Layer 9 of a small transformer language model trained on English Wikipedia (12 layers, counted from 0, width 128).
A neuron's activation on a vector x is SiLU(gate . x) times (in . x), where the dot is the dot product.
The model reads these tokens: " " " |" "\n" "|" " Par" "des" "i" " |" " Ar" "jun" " |"

The vector x that enters this layer's MLP at each token. A number n stands for (n - 500) times 0.018.
0 " ": 435 402 566 437 496 546 575 499 526 419 480 386 558 380 559 621 401 347 480 331 434 453 400 422 322 398 555 419 380 585 444 498 362 620 501 538 449 492 590 517 507 489 422 464 523 449 354 527 360 313 480 478 490 502 521 392 419 517 480 560 419 477 553 449 479 517 459 544 467 347 493 482 610 669 430 422 431 442 488 425 310 498 535 484 495 492 681 485 374 479 460 436 435 536 521 508 536 150 355 454 551 464 485 682 533 488 501 532 253 490 441 636 602 595 323 518 499 774 440 441 485 410 398 615 498 594 536 433
1 " |": 487 379 580 461 462 526 561 524 549 414 473 409 534 358 551 638 423 408 472 343 479 479 407 406 340 417 588 460 434 562 456 483 403 618 537 539 439 506 579 535 501 509 451 461 545 437 355 541 358 302 483 466 475 491 506 463 437 474 501 551 427 491 563 430 514 502 458 519 464 344 466 466 557 742 438 457 407 461 468 398 340 532 547 493 505 493 663 450 346 430 419 447 450 493 474 492 525 109 358 473 542 487 449 700 557 534 544 526 320 517 408 625 592 597 327 508 510 751 437 449 482 374 438 635 475 596 505 406
2 "\n": 432 395 567 427 488 565 547 500 501 413 457 410 559 387 564 599 377 361 483 326 431 448 394 421 317 359 544 430 372 585 416 489 344 651 497 528 424 476 603 526 500 515 416 475 531 453 357 522 377 319 480 474 498 520 536 372 440 516 458 548 409 479 561 459 494 536 439 565 481 375 500 499 637 701 425 425 428 432 478 420 337 498 534 459 510 483 664 492 401 490 462 444 437 543 494 500 551 156 350 458 543 418 494 661 514 472 520 525 250 489 465 625 622 596 332 510 494 761 456 460 468 403 413 600 508 589 552 441
3 "|": 526 325 597 506 421 469 559 454 524 399 469 344 512 323 543 630 489 455 450 342 529 455 447 412 377 532 606 601 457 550 479 452 500 640 505 508 470 569 562 508 492 610 450 459 574 446 372 548 348 356 477 445 436 544 539 495 505 424 620 509 426 500 534 431 505 453 439 591 450 372 496 473 522 789 435 503 433 517 459 441 419 601 554 516 499 576 662 442 339 392 285 529 523 479 521 487 561 165 406 469 516 536 432 739 451 566 557 506 416 545 404 540 563 543 277 492 501 738 447 467 466 357 524 547 462 572 487 406
4 " Par": 477 464 620 490 408 435 542 454 605 496 421 460 463 388 581 556 489 502 455 403 504 611 568 517 456 555 666 518 506 466 428 544 401 553 567 387 363 582 459 416 455 515 508 561 457 334 332 561 466 489 526 553 316 478 515 483 441 412 600 484 476 597 493 469 375 473 492 557 472 436 402 465 530 549 351 512 503 553 498 339 406 637 582 469 455 480 615 565 363 391 401 515 424 428 566 576 549 151 394 508 615 674 312 678 560 522 513 393 580 673 415 519 543 499 363 447 517 781 395 405 544 377 440 575 472 651 604 461
5 "des": 447 537 649 490 531 564 597 406 378 473 427 479 386 449 567 482 445 478 446 508 587 576 482 454 430 629 620 553 599 474 529 314 400 541 472 459 489 578 548 483 432 518 430 408 484 508 413 555 458 406 519 475 520 474 427 525 441 519 602 397 428 519 514 464 492 664 459 527 502 534 271 612 388 455 445 555 484 528 553 518 406 554 529 400 504 433 560 384 404 403 609 388 592 369 451 457 461 132 427 560 551 537 239 524 481 534 568 419 479 669 396 503 551 532 443 407 675 819 379 448 473 360 606 636 536 489 579 386
6 "i": 391 526 652 345 449 445 597 464 576 517 421 480 531 503 518 584 429 438 498 402 613 581 526 416 486 458 612 560 511 470 529 265 527 626 537 577 553 504 533 470 557 568 380 476 584 452 469 488 459 418 463 428 504 577 441 551 475 335 610 519 409 666 448 383 454 514 474 434 474 457 472 563 579 519 585 530 451 519 509 482 455 637 496 519 431 605 533 379 386 592 506 356 448 461 452 390 462 34 331 588 464 594 313 474 549 597 588 494 619 656 375 506 462 484 400 494 682 689 483 483 512 403 563 565 519 465 522 478
7 " |": 482 440 633 428 382 490 588 429 632 450 452 459 488 435 634 647 507 404 440 405 568 528 495 446 387 421 690 602 594 584 440 354 478 600 456 501 489 538 500 581 451 487 420 429 530 437 415 481 456 337 483 484 560 489 391 630 560 402 650 526 369 539 417 540 463 444 458 468 425 479 543 435 380 862 519 596 428 456 503 480 404 589 603 503 543 656 597 421 377 531 396 473 521 442 526 419 502 169 408 537 597 599 285 567 555 631 549 465 521 612 432 600 532 501 411 464 484 728 574 389 473 377 446 561 483 496 479 458
8 " Ar": 446 492 599 421 395 463 518 537 585 424 462 514 543 477 587 510 422 664 382 375 469 501 567 492 432 377 758 615 567 499 468 437 448 510 517 395 483 562 430 514 566 421 399 523 457 330 388 451 362 324 605 515 415 482 394 582 492 487 598 514 359 545 487 549 436 499 535 563 338 399 378 441 439 554 392 537 464 561 485 446 455 583 568 504 290 537 583 600 425 555 397 430 502 399 574 514 566 233 331 542 592 790 365 604 586 657 554 460 484 642 459 533 542 629 543 417 553 684 428 371 467 384 589 680 526 631 582 456
9 "jun": 421 519 621 386 493 350 724 522 580 455 395 509 474 562 675 513 335 678 563 405 422 579 613 518 344 592 588 600 596 367 591 284 588 536 495 491 503 536 488 467 520 530 485 502 449 502 440 541 429 321 543 360 493 472 401 418 483 642 684 551 353 487 589 548 440 524 482 448 519 578 451 556 385 485 587 551 358 479 502 515 382 434 554 433 426 579 525 451 421 484 525 360 537 464 415 388 377 169 460 645 483 584 353 490 525 594 494 466 622 680 506 518 497 619 435 545 550 655 425 526 517 353 445 647 517 560 600 353
10 " |": 429 497 650 412 402 473 608 505 637 429 436 436 567 438 616 615 467 484 414 411 589 504 525 448 406 461 631 549 653 606 368 476 511 603 476 557 475 537 537 648 379 480 435 459 529 420 379 486 436 311 466 446 591 526 400 672 533 481 543 524 319 453 438 587 466 494 414 368 496 512 500 441 338 851 569 586 280 531 460 554 472 565 559 456 544 658 544 526 416 467 454 457 527 428 455 440 446 213 397 494 583 567 380 530 567 678 564 489 604 496 434 599 555 606 485 527 452 705 584 356 444 374 474 577 465 441 444 348

Each question shows the input weights of one neuron of the MLP. A number n stands for (n - 500) times 0.0015.

n411 gate: 719 408 275 551 433 497 318 673 384 509 202 524 354 404 482 481 618 350 448 378 515 430 491 429 308 402 470 402 503 329 615 361 397 500 549 631 464 360 482 479 304 563 319 473 323 405 657 577 549 453 430 381 688 385 521 465 509 491 542 448 485 470 491 485 395 509 500 566 577 415 655 591 603 609 394 403 494 541 500 455 631 568 541 506 503 411 291 532 478 521 281 545 388 585 476 524 318 503 469 618 443 401 601 500 443 530 570 378 524 458 500 470 369 403 365 661 458 525 614 497 723 567 611 572 432 500 565 561
n411 in: 657 348 500 645 513 725 497 564 683 569 484 310 506 584 396 526 405 463 481 474 500 640 586 652 438 494 542 418 440 374 490 484 398 448 506 613 335 545 484 554 578 462 487 484 603 647 470 355 510 575 276 391 248 682 748 366 640 478 449 417 519 547 596 449 477 460 623 701 406 532 683 408 434 467 611 554 561 519 394 465 711 606 509 481 656 618 375 416 280 548 696 621 376 443 648 503 623 569 477 345 500 610 372 517 528 384 612 472 636 248 415 519 445 650 481 440 534 642 344 490 437 420 557 434 577 522 609 565
It fires most on token 3 "|"

n452 gate: 522 588 532 522 682 532 532 452 548 330 452 405 538 507 440 520 522 549 596 663 414 557 351 516 383 522 603 506 579 446 446 493 347 536 404 503 357 561 366 289 547 732 544 659 442 556 661 477 519 435 388 429 583 628 427 564 369 500 494 484 426 686 559 915 565 454 434 534 416 484 595 490 526 356 586 592 515 512 564 487 395 301 435 497 663 484 602 367 390 385 544 809 633 557 503 446 620 676 506 453 513 500 574 530 481 503 449 591 674 443 363 262 430 665 453 625 428 672 586 503 421 397 298 490 534 674 528 325
n452 in: 307 474 817 572 459 585 693 497 586 406 346 500 481 285 425 493 456 440 361 535 497 497 355 487 648 448 548 521 572 369 428 561 692 448 446 515 409 396 572 537 392 380 689 587 653 355 578 404 545 536 510 427 614 623 497 567 323 534 600 532 487 608 666 373 461 469 697 584 500 678 532 437 471 474 616 742 503 524 500 241 317 423 372 414 354 512 312 583 506 371 466 572 537 509 572 383 522 661 650 442 394 477 595 425 453 655 598 509 472 444 452 635 449 509 603 562 410 408 636 509 638 417 513 614 476 716 373 473
It fires most on token 9 "jun"

n225 gate: 589 395 234 500 341 584 519 603 484 726 547 481 724 411 522 516 628 509 587 475 690 516 612 443 347 488 462 512 698 642 339 516 615 343 387 656 512 406 460 580 285 428 390 476 670 439 458 345 364 314 387 528 609 647 431 443 612 476 382 541 588 451 388 331 443 473 423 543 405 547 679 488 542 510 563 404 617 612 431 575 356 509 488 463 414 451 551 546 500 472 398 659 579 531 324 569 490 500 503 619 525 665 418 558 497 430 659 595 382 482 599 388 641 475 608 387 442 500 479 624 512 302 395 343 373 605 497 653
n225 in: 488 538 494 636 491 364 627 407 509 688 509 463 546 693 503 449 519 586 459 566 335 435 712 576 529 430 290 643 623 352 457 325 329 644 566 518 382 469 537 380 546 484 570 485 547 531 297 295 639 516 572 390 559 453 612 584 484 454 522 528 250 561 512 347 392 262 577 445 384 550 404 516 378 465 334 332 333 403 704 587 472 406 521 399 564 330 436 497 281 472 605 475 670 494 586 497 408 409 465 497 521 411 425 413 395 641 553 524 633 506 404 438 548 528 478 445 640 539 635 469 525 440 336 410 557 398 668 383
On which three tokens does it fire most, strongest first? 10 " |", 7 " |", 8 " Ar"

n341 gate: 521 516 779 295 576 524 435 527 478 397 691 497 449 494 666 635 506 345 405 537 500 509 534 571 594 467 435 477 464 606 464 615 521 450 570 704 470 634 360 533 341 314 524 551 531 530 513 593 519 444 543 549 430 512 579 500 430 515 445 509 610 482 533 393 341 417 724 611 581 380 563 662 405 519 391 515 579 476 488 595 613 473 473 446 467 312 365 687 332 427 524 445 550 543 624 601 516 619 481 363 548 531 340 563 355 458 546 506 539 301 578 652 617 695 582 392 563 513 523 631 464 260 433 528 799 376 560 541
n341 in: 469 462 703 558 503 522 649 385 619 546 435 525 405 382 626 596 574 485 637 453 540 559 565 497 557 615 584 361 703 460 531 570 590 637 746 582 528 531 373 399 436 627 476 360 425 564 632 619 421 599 359 773 432 379 270 357 727 418 540 481 509 600 415 497 310 545 515 497 324 425 506 438 526 567 590 710 458 413 522 537 435 458 530 527 430 491 401 500 421 537 398 410 437 444 525 540 538 551 528 555 512 541 384 387 94 573 329 457 373 442 573 593 419 695 565 509 573 497 500 398 475 472 534 545 548 380 582 680
It fires most on token 4 " Par"

n456 gate: 500 560 419 555 472 522 544 643 226 605 618 497 515 333 602 494 600 336 428 566 456 684 512 614 478 256 475 414 352 469 565 405 503 753 659 635 509 294 587 364 549 456 558 641 346 622 526 585 651 583 353 557 456 459 332 377 616 454 432 378 506 561 573 428 459 385 506 494 390 550 276 369 568 346 503 366 488 648 701 453 409 488 391 494 411 606 461 533 402 326 339 693 624 491 364 475 411 530 725 552 472 427 450 610 472 534 553 445 593 503 474 463 524 534 519 485 436 445 518 528 339 314 488 471 591 624 564 368
n456 in: 571 510 385 568 339 461 770 379 414 445 696 702 403 407 718 500 605 475 635 530 435 703 490 603 326 446 404 606 506 532 435 353 638 429 684 580 402 346 687 724 577 601 487 426 444 532 330 450 610 513 338 536 536 513 451 572 451 497 673 559 460 695 663 622 517 519 575 471 250 450 473 687 669 561 579 389 450 662 579 415 612 551 532 715 494 567 483 682 487 461 415 641 650 592 481 418 560 649 590 490 571 493 695 408 481 571 355 571 588 474 540 493 459 716 471 455 413 555 402 569 415 318 412 395 602 555 423 547
It fires most on token 6 "i"

n68 gate: 407 471 522 401 309 512 420 635 506 401 494 506 503 306 571 536 566 425 487 484 522 390 387 519 666 644 525 443 540 481 678 398 707 445 450 534 581 585 566 379 420 494 411 386 408 518 519 376 414 352 308 484 541 406 700 302 418 475 338 607 374 601 622 660 468 582 556 534 442 588 667 651 325 510 512 678 488 686 459 425 393 543 451 423 497 540 387 631 529 466 547 619 457 622 599 660 586 677 595 521 447 500 349 597 553 478 406 368 547 562 657 594 464 704 301 374 521 357 385 235 494 544 456 506 743 475 571 476
n68 in: 696 480 545 535 388 583 520 551 552 386 459 541 579 534 427 414 407 448 538 371 522 666 503 572 441 550 503 582 291 421 554 559 564 372 423 421 529 635 522 494 503 538 566 553 351 503 536 643 639 418 506 461 542 490 423 328 500 582 567 558 271 634 656 336 474 333 290 522 578 603 674 426 474 470 506 570 595 460 393 651 587 594 481 459 179 453 408 731 458 580 700 349 509 446 601 494 585 799 292 397 424 288 287 679 500 415 628 541 567 589 441 615 602 407 535 374 450 507 497 439 376 380 411 269 407 535 525 478
It fires most on token 1 " |"

n100 gate: 423 453 387 463 422 514 453 598 588 368 687 262 460 351 620 399 532 497 564 401 428 405 387 744 417 483 404 621 600 557 445 630 488 328 390 645 454 367 408 471 506 330 452 353 611 474 419 368 430 381 526 366 404 480 543 561 541 571 581 416 631 525 511 523 408 522 583 398 596 325 233 572 500 557 500 365 445 559 517 590 575 475 424 574 545 576 458 610 521 474 440 405 582 555 403 590 585 519 553 542 720 429 404 764 529 545 488 426 558 414 556 569 631 540 529 432 480 503 453 293 543 334 382 521 545 445 474 458
n100 in: 399 705 386 396 719 336 705 670 414 556 551 486 617 521 596 406 435 551 503 543 364 503 497 537 523 633 531 576 486 413 421 581 574 445 577 369 619 437 438 419 612 310 444 450 626 458 503 583 474 739 420 514 483 636 534 655 437 436 596 295 463 533 317 540 549 459 548 592 478 574 404 511 708 453 478 593 413 370 300 415 491 400 505 550 547 370 582 533 494 562 596 494 483 310 506 514 627 537 310 514 520 471 531 197 441 455 602 556 427 559 506 534 549 497 537 492 458 518 405 607 452 580 525 564 511 506 572 519
On which token does it fire most, and how strongly? 8 " Ar", at about 2.2

n407 gate: 431 446 335 384 573 528 489 508 503 547 528 536 541 567 359 417 411 532 483 553 455 369 559 480 480 402 559 284 489 401 539 477 397 540 461 662 708 402 514 594 475 597 470 330 368 385 462 477 641 311 494 641 492 542 411 433 355 560 478 545 584 416 456 466 289 584 544 489 557 511 460 559 428 457 711 572 535 587 435 475 366 476 530 670 459 416 428 549 395 536 425 478 489 271 726 562 497 352 676 636 574 417 534 416 494 558 408 588 583 536 551 439 492 575 517 352 429 732 564 572 492 410 367 526 543 597 503 618
n407 in: 416 661 568 538 456 544 506 538 607 474 374 529 402 404 500 678 468 441 386 615 447 567 576 244 422 368 352 623 430 567 371 734 477 557 485 454 500 600 550 500 514 380 650 604 512 471 430 562 524 515 361 370 432 380 327 573 535 483 494 421 529 371 511 471 527 432 235 500 549 385 671 559 409 473 557 447 407 338 420 653 615 414 517 514 558 554 533 463 560 392 363 573 583 576 526 571 488 242 390 348 572 323 373 558 584 431 397 414 713 439 587 471 556 544 590 584 494 390 469 386 523 370 570 379 389 485 417 339
It fires most on token 0 " "